Layer 18 of a small transformer language model trained on English Wikipedia (22 layers, counted from 0, width 96).
A neuron adds its activation times its output weights to the MLP's output. To switch it off is to set its activation to zero at one token and run the rest of the model.

Output weights of the MLP neurons that the questions are about. A number n stands for (n - 128) times 0.0091.
n18: 117, 122, 137, 127, 143, 122, 122, 134, 112, 116, 107, 122, 144, 84, 103, 132, 128, 136, 129, 121, 132, 149, 124, 128, 96, 122, 145, 102, 102, 115, 141, 130, 152, 110, 134, 100, 125, 122, 143, 111, 121, 129, 112, 98, 172, 124, 130, 131, 103, 135, 139, 122, 110, 92, 153, 106, 129, 153, 129, 128, 165, 107, 142, 139, 122, 111, 96, 123, 129, 116, 111, 135, 133, 118, 130, 150, 134, 132, 122, 159, 133, 185, 136, 131, 149, 130, 154, 159, 117, 137, 139, 123, 107, 113, 115, 129
n26: 117, 107, 111, 91, 155, 97, 143, 101, 127, 178, 149, 131, 106, 140, 132, 122, 166, 99, 125, 130, 163, 126, 137, 122, 130, 145, 152, 112, 144, 140, 107, 118, 138, 121, 135, 139, 114, 133, 130, 99, 100, 123, 121, 94, 118, 153, 144, 113, 94, 142, 123, 127, 114, 102, 103, 159, 108, 130, 154, 138, 145, 137, 139, 107, 133, 118, 136, 123, 186, 157, 120, 130, 146, 110, 104, 181, 128, 123, 153, 137, 104, 148, 139, 125, 125, 107, 107, 134, 149, 141, 143, 141, 126, 149, 114, 120
n39: 128, 135, 133, 182, 140, 133, 103, 119, 133, 108, 118, 151, 119, 125, 124, 121, 131, 109, 160, 145, 130, 135, 152, 148, 132, 129, 100, 121, 134, 121, 158, 122, 119, 129, 132, 126, 93, 138, 123, 131, 101, 122, 128, 126, 118, 136, 126, 136, 119, 140, 99, 114, 126, 112, 114, 45, 140, 122, 130, 123, 118, 163, 115, 152, 127, 142, 121, 113, 124, 107, 149, 100, 135, 111, 156, 130, 154, 148, 129, 151, 151, 132, 135, 111, 122, 117, 111, 131, 149, 120, 114, 139, 127, 96, 143, 112
n44: 145, 112, 150, 162, 145, 119, 145, 119, 108, 138, 152, 110, 123, 138, 146, 97, 108, 124, 165, 117, 122, 136, 127, 113, 113, 86, 109, 151, 146, 110, 132, 118, 120, 119, 140, 140, 125, 114, 103, 148, 102, 131, 147, 100, 111, 113, 121, 126, 133, 154, 136, 114, 153, 129, 143, 111, 132, 144, 117, 151, 122, 119, 118, 98, 131, 136, 135, 141, 111, 159, 110, 147, 121, 143, 134, 157, 109, 111, 139, 169, 132, 116, 101, 143, 145, 128, 139, 127, 155, 102, 104, 141, 93, 134, 160, 120
n95: 129, 117, 143, 160, 140, 96, 123, 153, 137, 135, 112, 127, 124, 127, 108, 103, 155, 119, 121, 106, 109, 117, 110, 139, 148, 129, 135, 111, 140, 114, 107, 137, 125, 139, 136, 100, 146, 119, 156, 128, 126, 135, 143, 110, 117, 124, 130, 116, 116, 120, 119, 89, 136, 149, 96, 147, 139, 137, 109, 108, 169, 138, 102, 133, 153, 129, 148, 130, 110, 116, 135, 170, 158, 124, 111, 140, 118, 143, 118, 141, 127, 119, 143, 138, 126, 159, 127, 144, 139, 142, 95, 130, 128, 123, 144, 138
n99: 116, 129, 149, 148, 122, 102, 100, 115, 149, 95, 130, 130, 139, 149, 141, 116, 125, 153, 110, 130, 152, 153, 121, 98, 146, 131, 129, 105, 124, 131, 131, 125, 122, 135, 94, 147, 120, 137, 95, 103, 127, 93, 117, 111, 148, 126, 119, 132, 141, 131, 117, 148, 109, 126, 130, 132, 121, 95, 128, 156, 126, 124, 142, 158, 155, 96, 137, 104, 139, 112, 141, 123, 107, 164, 120, 132, 103, 144, 149, 117, 111, 150, 166, 118, 139, 105, 107, 152, 112, 145, 143, 121, 114, 137, 131, 118
n122: 139, 141, 118, 166, 142, 135, 128, 124, 109, 129, 118, 97, 125, 125, 140, 103, 112, 113, 157, 157, 155, 113, 147, 134, 128, 167, 100, 156, 156, 143, 102, 135, 118, 150, 145, 118, 145, 127, 117, 137, 136, 133, 110, 126, 123, 159, 128, 121, 130, 141, 131, 146, 127, 97, 140, 112, 117, 100, 159, 130, 128, 172, 113, 116, 123, 159, 103, 135, 164, 123, 136, 104, 88, 131, 136, 125, 126, 127, 116, 126, 97, 138, 119, 125, 102, 106, 161, 136, 133, 122, 114, 156, 120, 125, 125, 119
n126: 142, 141, 125, 171, 108, 118, 135, 132, 59, 122, 114, 147, 120, 130, 130, 127, 114, 156, 100, 133, 135, 123, 139, 140, 101, 141, 145, 136, 102, 147, 124, 155, 136, 121, 126, 103, 137, 106, 128, 124, 138, 103, 114, 134, 153, 126, 102, 134, 105, 110, 156, 108, 159, 127, 128, 141, 103, 112, 118, 118, 153, 168, 125, 140, 85, 100, 129, 117, 153, 136, 131, 138, 147, 128, 113, 106, 155, 146, 145, 112, 151, 129, 99, 131, 117, 122, 137, 116, 104, 132, 170, 113, 126, 138, 117, 120
n151: 108, 137, 119, 171, 117, 122, 150, 142, 112, 119, 165, 137, 121, 152, 139, 140, 122, 136, 140, 141, 120, 120, 119, 117, 152, 114, 127, 111, 158, 149, 140, 141, 126, 132, 122, 138, 137, 136, 120, 128, 123, 119, 133, 145, 115, 124, 121, 132, 125, 158, 127, 153, 131, 161, 140, 58, 127, 146, 136, 125, 123, 101, 140, 121, 133, 121, 155, 98, 98, 142, 120, 130, 96, 134, 142, 119, 149, 119, 130, 129, 89, 96, 127, 138, 116, 129, 101, 121, 129, 133, 128, 126, 135, 119, 120, 161
n160: 141, 105, 135, 176, 132, 123, 166, 130, 148, 138, 135, 104, 166, 142, 152, 128, 97, 124, 104, 126, 79, 142, 81, 116, 188, 112, 110, 130, 86, 133, 128, 147, 125, 106, 128, 111, 148, 138, 129, 114, 115, 140, 128, 131, 132, 112, 109, 123, 131, 137, 158, 119, 133, 139, 145, 206, 125, 120, 126, 135, 136, 129, 100, 121, 115, 121, 120, 118, 125, 99, 138, 155, 136, 121, 126, 88, 143, 140, 124, 117, 171, 128, 156, 129, 124, 146, 117, 157, 110, 148, 142, 141, 98, 149, 138, 94
n173: 120, 124, 123, 153, 106, 106, 122, 127, 131, 120, 136, 132, 135, 120, 114, 109, 125, 117, 132, 154, 158, 155, 127, 165, 101, 141, 118, 91, 149, 136, 135, 117, 107, 141, 109, 121, 148, 147, 129, 139, 120, 136, 139, 109, 125, 141, 133, 122, 119, 119, 123, 119, 89, 113, 86, 128, 128, 114, 144, 80, 138, 160, 147, 122, 139, 134, 134, 123, 103, 104, 115, 141, 148, 127, 150, 166, 124, 113, 124, 122, 125, 135, 125, 106, 121, 136, 110, 152, 144, 132, 125, 123, 111, 117, 141, 162
n207: 125, 138, 125, 181, 124, 119, 130, 146, 106, 120, 152, 138, 106, 133, 158, 177, 154, 108, 151, 130, 104, 117, 106, 120, 159, 109, 145, 155, 116, 143, 102, 194, 47, 131, 135, 101, 130, 143, 149, 134, 129, 119, 143, 142, 156, 127, 113, 128, 112, 129, 128, 127, 133, 123, 122, 133, 111, 139, 151, 144, 121, 112, 158, 117, 118, 109, 149, 146, 172, 133, 115, 134, 123, 127, 110, 116, 132, 157, 156, 96, 157, 145, 114, 139, 123, 106, 119, 137, 148, 133, 114, 148, 138, 133, 115, 108
n218: 146, 140, 125, 106, 123, 144, 156, 156, 139, 124, 98, 134, 154, 123, 131, 144, 123, 116, 115, 157, 128, 151, 159, 146, 141, 143, 127, 138, 130, 117, 110, 125, 86, 119, 89, 121, 130, 113, 150, 133, 152, 116, 122, 148, 136, 97, 126, 75, 129, 116, 130, 120, 147, 134, 117, 168, 128, 131, 153, 135, 118, 117, 119, 134, 137, 148, 113, 116, 131, 96, 126, 131, 118, 127, 121, 112, 123, 134, 127, 128, 125, 134, 122, 96, 101, 102, 127, 135, 85, 119, 127, 125, 123, 131, 127, 137
n237: 121, 124, 133, 125, 118, 118, 129, 121, 137, 140, 131, 114, 98, 128, 159, 138, 126, 158, 135, 133, 125, 135, 152, 123, 126, 91, 103, 126, 143, 144, 123, 119, 138, 90, 99, 144, 141, 110, 100, 102, 153, 156, 163, 117, 135, 124, 133, 149, 124, 128, 126, 105, 158, 108, 98, 115, 93, 133, 130, 109, 113, 139, 102, 138, 111, 113, 143, 124, 138, 154, 125, 147, 140, 134, 113, 110, 118, 131, 126, 134, 111, 140, 105, 122, 117, 94, 103, 119, 152, 144, 138, 161, 118, 127, 141, 122
n243: 127, 145, 129, 46, 129, 121, 125, 116, 125, 98, 125, 130, 125, 136, 126, 127, 118, 143, 152, 135, 148, 135, 143, 107, 139, 129, 138, 136, 135, 132, 162, 138, 136, 134, 143, 134, 128, 130, 127, 113, 116, 117, 121, 155, 134, 118, 106, 201, 140, 131, 116, 160, 109, 130, 123, 249, 105, 140, 111, 170, 123, 124, 27, 137, 138, 143, 131, 159, 115, 142, 110, 106, 135, 81, 147, 140, 120, 134, 155, 111, 119, 131, 144, 136, 160, 131, 132, 117, 111, 111, 120, 143, 117, 128, 120, 120

Each question names a token from some text and the token that comes next. It shows the activations a of the neurons there, in the order above. A number n stands for (n - 128) times 0.13.

Then comes g, the gradient of the next token's log-probability with respect to the MLP's output, scaled to length 1. A neuron's effect is roughly proportional to its activation times (output weights . g). A number n stands for (n - 128) times 0.0033.

" |", then " State"
a: 114, 129, 128, 118, 124, 126, 126, 131, 129, 128, 123, 125, 122, 125, 127
g: 139, 167, 107, 123, 142, 152, 120, 111, 134, 105, 152, 145, 133, 147, 135, 145, 160, 139, 106, 136, 67, 93, 126, 138, 103, 176, 118, 136, 80, 96, 148, 92, 107, 69, 100, 101, 100, 154, 108, 158, 135, 170, 150, 163, 93, 181, 127, 66, 95, 134, 208, 97, 118, 114, 101, 134, 168, 104, 136, 101, 180, 118, 183, 164, 129, 104, 86, 103, 146, 79, 112, 121, 139, 139, 126, 133, 127, 151, 120, 160, 136, 149, 202, 156, 138, 169, 127, 151, 92, 191, 85, 120, 125, 110, 57, 73
Which neuron, switched off, lowers the next token's probability most? n44

"In", then " later"
a: 123, 132, 128, 92, 128, 129, 126, 126, 129, 132, 127, 125, 131, 129, 128
g: 145, 37, 215, 143, 65, 106, 138, 106, 155, 131, 84, 123, 128, 128, 130, 137, 137, 124, 57, 147, 147, 96, 118, 128, 91, 116, 133, 92, 69, 130, 139, 113, 94, 160, 87, 138, 148, 132, 145, 129, 69, 134, 108, 80, 117, 90, 136, 106, 181, 129, 147, 117, 89, 100, 135, 125, 101, 52, 148, 152, 99, 134, 118, 98, 107, 143, 117, 93, 181, 71, 159, 139, 155, 127, 139, 156, 132, 111, 164, 125, 143, 126, 166, 136, 86, 114, 130, 126, 150, 147, 118, 133, 154, 178, 51, 119
Which neuron, switched off, lowers the next token's probability most? n44

" in", then " L"
a: 127, 129, 126, 99, 128, 128, 126, 126, 129, 128, 128, 122, 130, 127, 123
g: 120, 142, 107, 99, 147, 150, 130, 128, 183, 88, 138, 156, 173, 74, 95, 83, 43, 142, 187, 129, 103, 144, 61, 123, 156, 93, 117, 137, 151, 106, 108, 87, 155, 153, 121, 164, 73, 108, 161, 146, 136, 132, 164, 134, 83, 93, 159, 107, 111, 149, 118, 121, 86, 96, 175, 128, 126, 174, 119, 155, 105, 108, 98, 132, 139, 175, 108, 193, 82, 129, 122, 130, 127, 110, 132, 98, 170, 134, 115, 195, 159, 114, 199, 116, 153, 104, 145, 105, 106, 99, 129, 132, 140, 117, 130, 185
Which neuron, switched off, lowers the next token's probability most? n207

" Sh", then "opp"
a: 137, 128, 125, 127, 127, 134, 131, 128, 130, 127, 106, 124, 133, 128, 129
g: 154, 190, 103, 149, 130, 153, 126, 91, 134, 129, 166, 142, 107, 88, 127, 71, 124, 109, 150, 86, 120, 110, 147, 100, 140, 135, 95, 117, 135, 122, 118, 142, 144, 99, 147, 177, 111, 107, 103, 132, 99, 93, 107, 85, 95, 136, 120, 150, 178, 132, 119, 106, 135, 192, 135, 98, 114, 166, 70, 127, 123, 126, 113, 124, 118, 143, 121, 124, 92, 158, 155, 133, 151, 140, 153, 73, 175, 189, 86, 206, 91, 93, 137, 121, 72, 170, 107, 81, 143, 81, 152, 142, 106, 79, 37, 114
Which neuron, switched off, lowers the next token's probability most? n173

" to", then " D"
a: 131, 128, 130, 120, 128, 129, 128, 129, 127, 136, 128, 122, 141, 128, 126
g: 102, 133, 130, 130, 144, 108, 138, 149, 191, 158, 173, 142, 170, 147, 133, 89, 106, 122, 180, 146, 126, 164, 40, 175, 156, 120, 102, 139, 93, 96, 104, 154, 142, 124, 70, 102, 91, 154, 103, 103, 164, 147, 159, 170, 101, 186, 133, 167, 95, 168, 106, 88, 112, 126, 192, 135, 128, 180, 128, 149, 110, 88, 156, 112, 152, 209, 128, 200, 90, 109, 159, 116, 106, 144, 140, 144, 173, 143, 122, 148, 131, 135, 165, 126, 139, 139, 176, 135, 116, 105, 113, 114, 128, 154, 162, 146
Which neuron, switched off, lowers the next token's probability most? n160

" being", then " a"
a: 126, 129, 130, 126, 128, 129, 128, 61, 127, 127, 132, 130, 121, 128, 126
g: 133, 131, 158, 138, 111, 177, 130, 94, 152, 163, 165, 110, 121, 161, 142, 145, 151, 108, 137, 125, 151, 153, 158, 126, 167, 199, 145, 84, 132, 193, 95, 138, 141, 105, 121, 134, 96, 163, 89, 86, 116, 128, 120, 128, 168, 172, 127, 165, 135, 172, 73, 147, 222, 157, 138, 126, 144, 105, 106, 137, 179, 179, 173, 105, 111, 121, 147, 123, 152, 120, 176, 146, 179, 94, 197, 111, 61, 147, 158, 103, 125, 110, 109, 163, 162, 137, 147, 108, 176, 104, 162, 94, 144, 120, 145, 117
Which neuron, switched off, lowers the next token's probability most? n218

" gr", then "ade"
a: 166, 142, 128, 126, 131, 129, 130, 127, 131, 125, 132, 128, 128, 128, 128
g: 80, 138, 143, 95, 110, 73, 96, 150, 125, 121, 128, 171, 176, 154, 169, 139, 151, 155, 91, 148, 171, 155, 134, 155, 128, 94, 187, 111, 198, 100, 145, 168, 95, 141, 169, 110, 60, 112, 135, 122, 118, 112, 91, 164, 105, 106, 135, 112, 140, 101, 158, 88, 104, 145, 134, 124, 76, 181, 117, 113, 123, 90, 138, 133, 114, 156, 182, 167, 155, 132, 135, 155, 137, 85, 163, 127, 105, 48, 125, 72, 157, 140, 152, 109, 141, 93, 134, 128, 119, 188, 167, 140, 145, 72, 95, 114
Which neuron, switched off, lowers the next token's probability most? n26

" final", then " appearance"
a: 133, 129, 122, 125, 104, 131, 129, 128, 131, 131, 131, 155, 130, 128, 128
g: 113, 132, 141, 138, 92, 122, 181, 155, 129, 183, 132, 149, 114, 72, 136, 152, 123, 107, 108, 116, 140, 117, 73, 126, 127, 131, 134, 193, 121, 104, 67, 137, 154, 131, 162, 170, 134, 118, 142, 103, 67, 91, 89, 153, 197, 117, 110, 156, 110, 83, 88, 136, 136, 111, 172, 111, 102, 115, 130, 174, 98, 176, 157, 105, 142, 91, 74, 60, 155, 119, 137, 124, 111, 124, 142, 118, 102, 80, 123, 161, 92, 192, 169, 92, 173, 96, 110, 94, 101, 170, 108, 134, 156, 158, 137, 167
Which neuron, switched off, lowers the next token's probability most? n95

"ham", then " to"
a: 128, 129, 110, 128, 125, 124, 128, 123, 119, 134, 132, 120, 131, 127, 126
g: 132, 64, 183, 132, 115, 138, 153, 161, 147, 114, 111, 90, 167, 106, 140, 130, 167, 110, 136, 99, 132, 109, 146, 128, 129, 111, 82, 177, 61, 159, 107, 63, 131, 139, 146, 129, 120, 142, 107, 159, 148, 104, 83, 120, 193, 126, 77, 112, 177, 140, 199, 158, 145, 123, 100, 143, 109, 147, 87, 131, 166, 109, 107, 146, 148, 82, 87, 115, 110, 66, 105, 65, 72, 167, 135, 137, 104, 142, 175, 130, 149, 117, 150, 158, 150, 152, 103, 138, 142, 139, 143, 136, 134, 149, 137, 41
Which neuron, switched off, lowers the next token's probability most? n160

"9", then " June"
a: 126, 133, 124, 119, 134, 131, 129, 125, 125, 130, 128, 127, 128, 130, 128
g: 136, 136, 163, 151, 154, 85, 146, 121, 82, 140, 203, 196, 169, 107, 159, 155, 91, 122, 160, 169, 172, 170, 157, 161, 171, 174, 103, 141, 130, 144, 156, 118, 98, 134, 119, 169, 115, 147, 118, 124, 87, 91, 84, 151, 115, 129, 92, 107, 121, 134, 127, 117, 134, 145, 121, 138, 137, 130, 177, 122, 134, 170, 112, 167, 141, 145, 167, 139, 129, 187, 166, 158, 128, 124, 99, 147, 162, 105, 88, 126, 113, 79, 112, 88, 164, 91, 109, 168, 183, 100, 98, 110, 97, 187, 197, 90
Which neuron, switched off, raises the next token's probability most? n44

",", then " County"
a: 127, 170, 117, 137, 128, 128, 128, 126, 136, 172, 128, 129, 142, 126, 126
g: 52, 163, 88, 120, 173, 131, 131, 124, 148, 120, 166, 84, 113, 120, 140, 78, 177, 108, 163, 197, 120, 117, 150, 187, 143, 117, 133, 151, 146, 81, 126, 84, 145, 91, 166, 134, 105, 102, 86, 96, 154, 123, 114, 173, 80, 166, 164, 105, 79, 114, 167, 91, 108, 92, 166, 141, 126, 92, 164, 151, 129, 151, 137, 163, 125, 136, 139, 97, 107, 125, 112, 107, 137, 178, 184, 144, 102, 144, 134, 114, 115, 172, 201, 133, 159, 132, 135, 144, 151, 142, 96, 53, 111, 134, 140, 107
Which neuron, switched off, lowers the next token's probability most? n26

"b", then "ast"
a: 109, 127, 130, 127, 114, 131, 127, 129, 128, 133, 127, 123, 132, 127, 130
g: 115, 87, 181, 118, 115, 162, 100, 103, 166, 149, 121, 129, 145, 141, 154, 101, 119, 164, 125, 121, 111, 32, 118, 166, 112, 106, 181, 134, 136, 168, 114, 155, 146, 123, 185, 133, 96, 101, 100, 85, 131, 108, 141, 111, 143, 188, 151, 137, 157, 73, 111, 110, 160, 96, 160, 122, 145, 164, 141, 98, 166, 87, 118, 138, 131, 105, 108, 123, 155, 132, 108, 55, 105, 86, 111, 167, 110, 89, 118, 202, 167, 165, 139, 141, 108, 109, 82, 186, 142, 100, 96, 125, 140, 169, 176, 151
Which neuron, switched off, raises the next token's probability most? n18

"in", then " Mor"
a: 133, 148, 112, 128, 125, 126, 124, 131, 113, 135, 128, 121, 129, 128, 167
g: 92, 134, 145, 130, 136, 139, 149, 115, 182, 166, 91, 134, 91, 76, 82, 48, 119, 140, 120, 159, 151, 145, 99, 100, 164, 111, 94, 154, 202, 99, 159, 108, 138, 161, 119, 129, 162, 134, 87, 113, 126, 192, 167, 119, 99, 183, 160, 149, 89, 146, 106, 148, 112, 52, 99, 112, 127, 147, 158, 156, 125, 126, 80, 154, 142, 151, 143, 155, 115, 113, 139, 147, 99, 103, 161, 105, 125, 135, 128, 108, 117, 103, 159, 123, 71, 158, 172, 68, 179, 142, 150, 121, 136, 153, 75, 168
Which neuron, switched off, lowers the next token's probability most? n243

" B", then "elf"
a: 117, 127, 128, 126, 128, 129, 128, 127, 122, 128, 128, 126, 129, 129, 132
g: 141, 145, 175, 125, 135, 101, 145, 149, 132, 198, 159, 108, 100, 212, 128, 110, 118, 133, 138, 145, 132, 140, 145, 125, 149, 147, 152, 95, 143, 155, 112, 96, 80, 83, 99, 198, 143, 172, 140, 176, 136, 140, 124, 146, 133, 109, 122, 141, 79, 144, 125, 219, 92, 130, 113, 121, 100, 66, 167, 133, 88, 154, 95, 131, 128, 139, 99, 104, 123, 136, 145, 160, 113, 172, 143, 109, 111, 88, 135, 71, 146, 162, 138, 69, 98, 70, 164, 158, 94, 144, 143, 134, 176, 163, 106, 166
Which neuron, switched off, lowers the next token's probability most? n18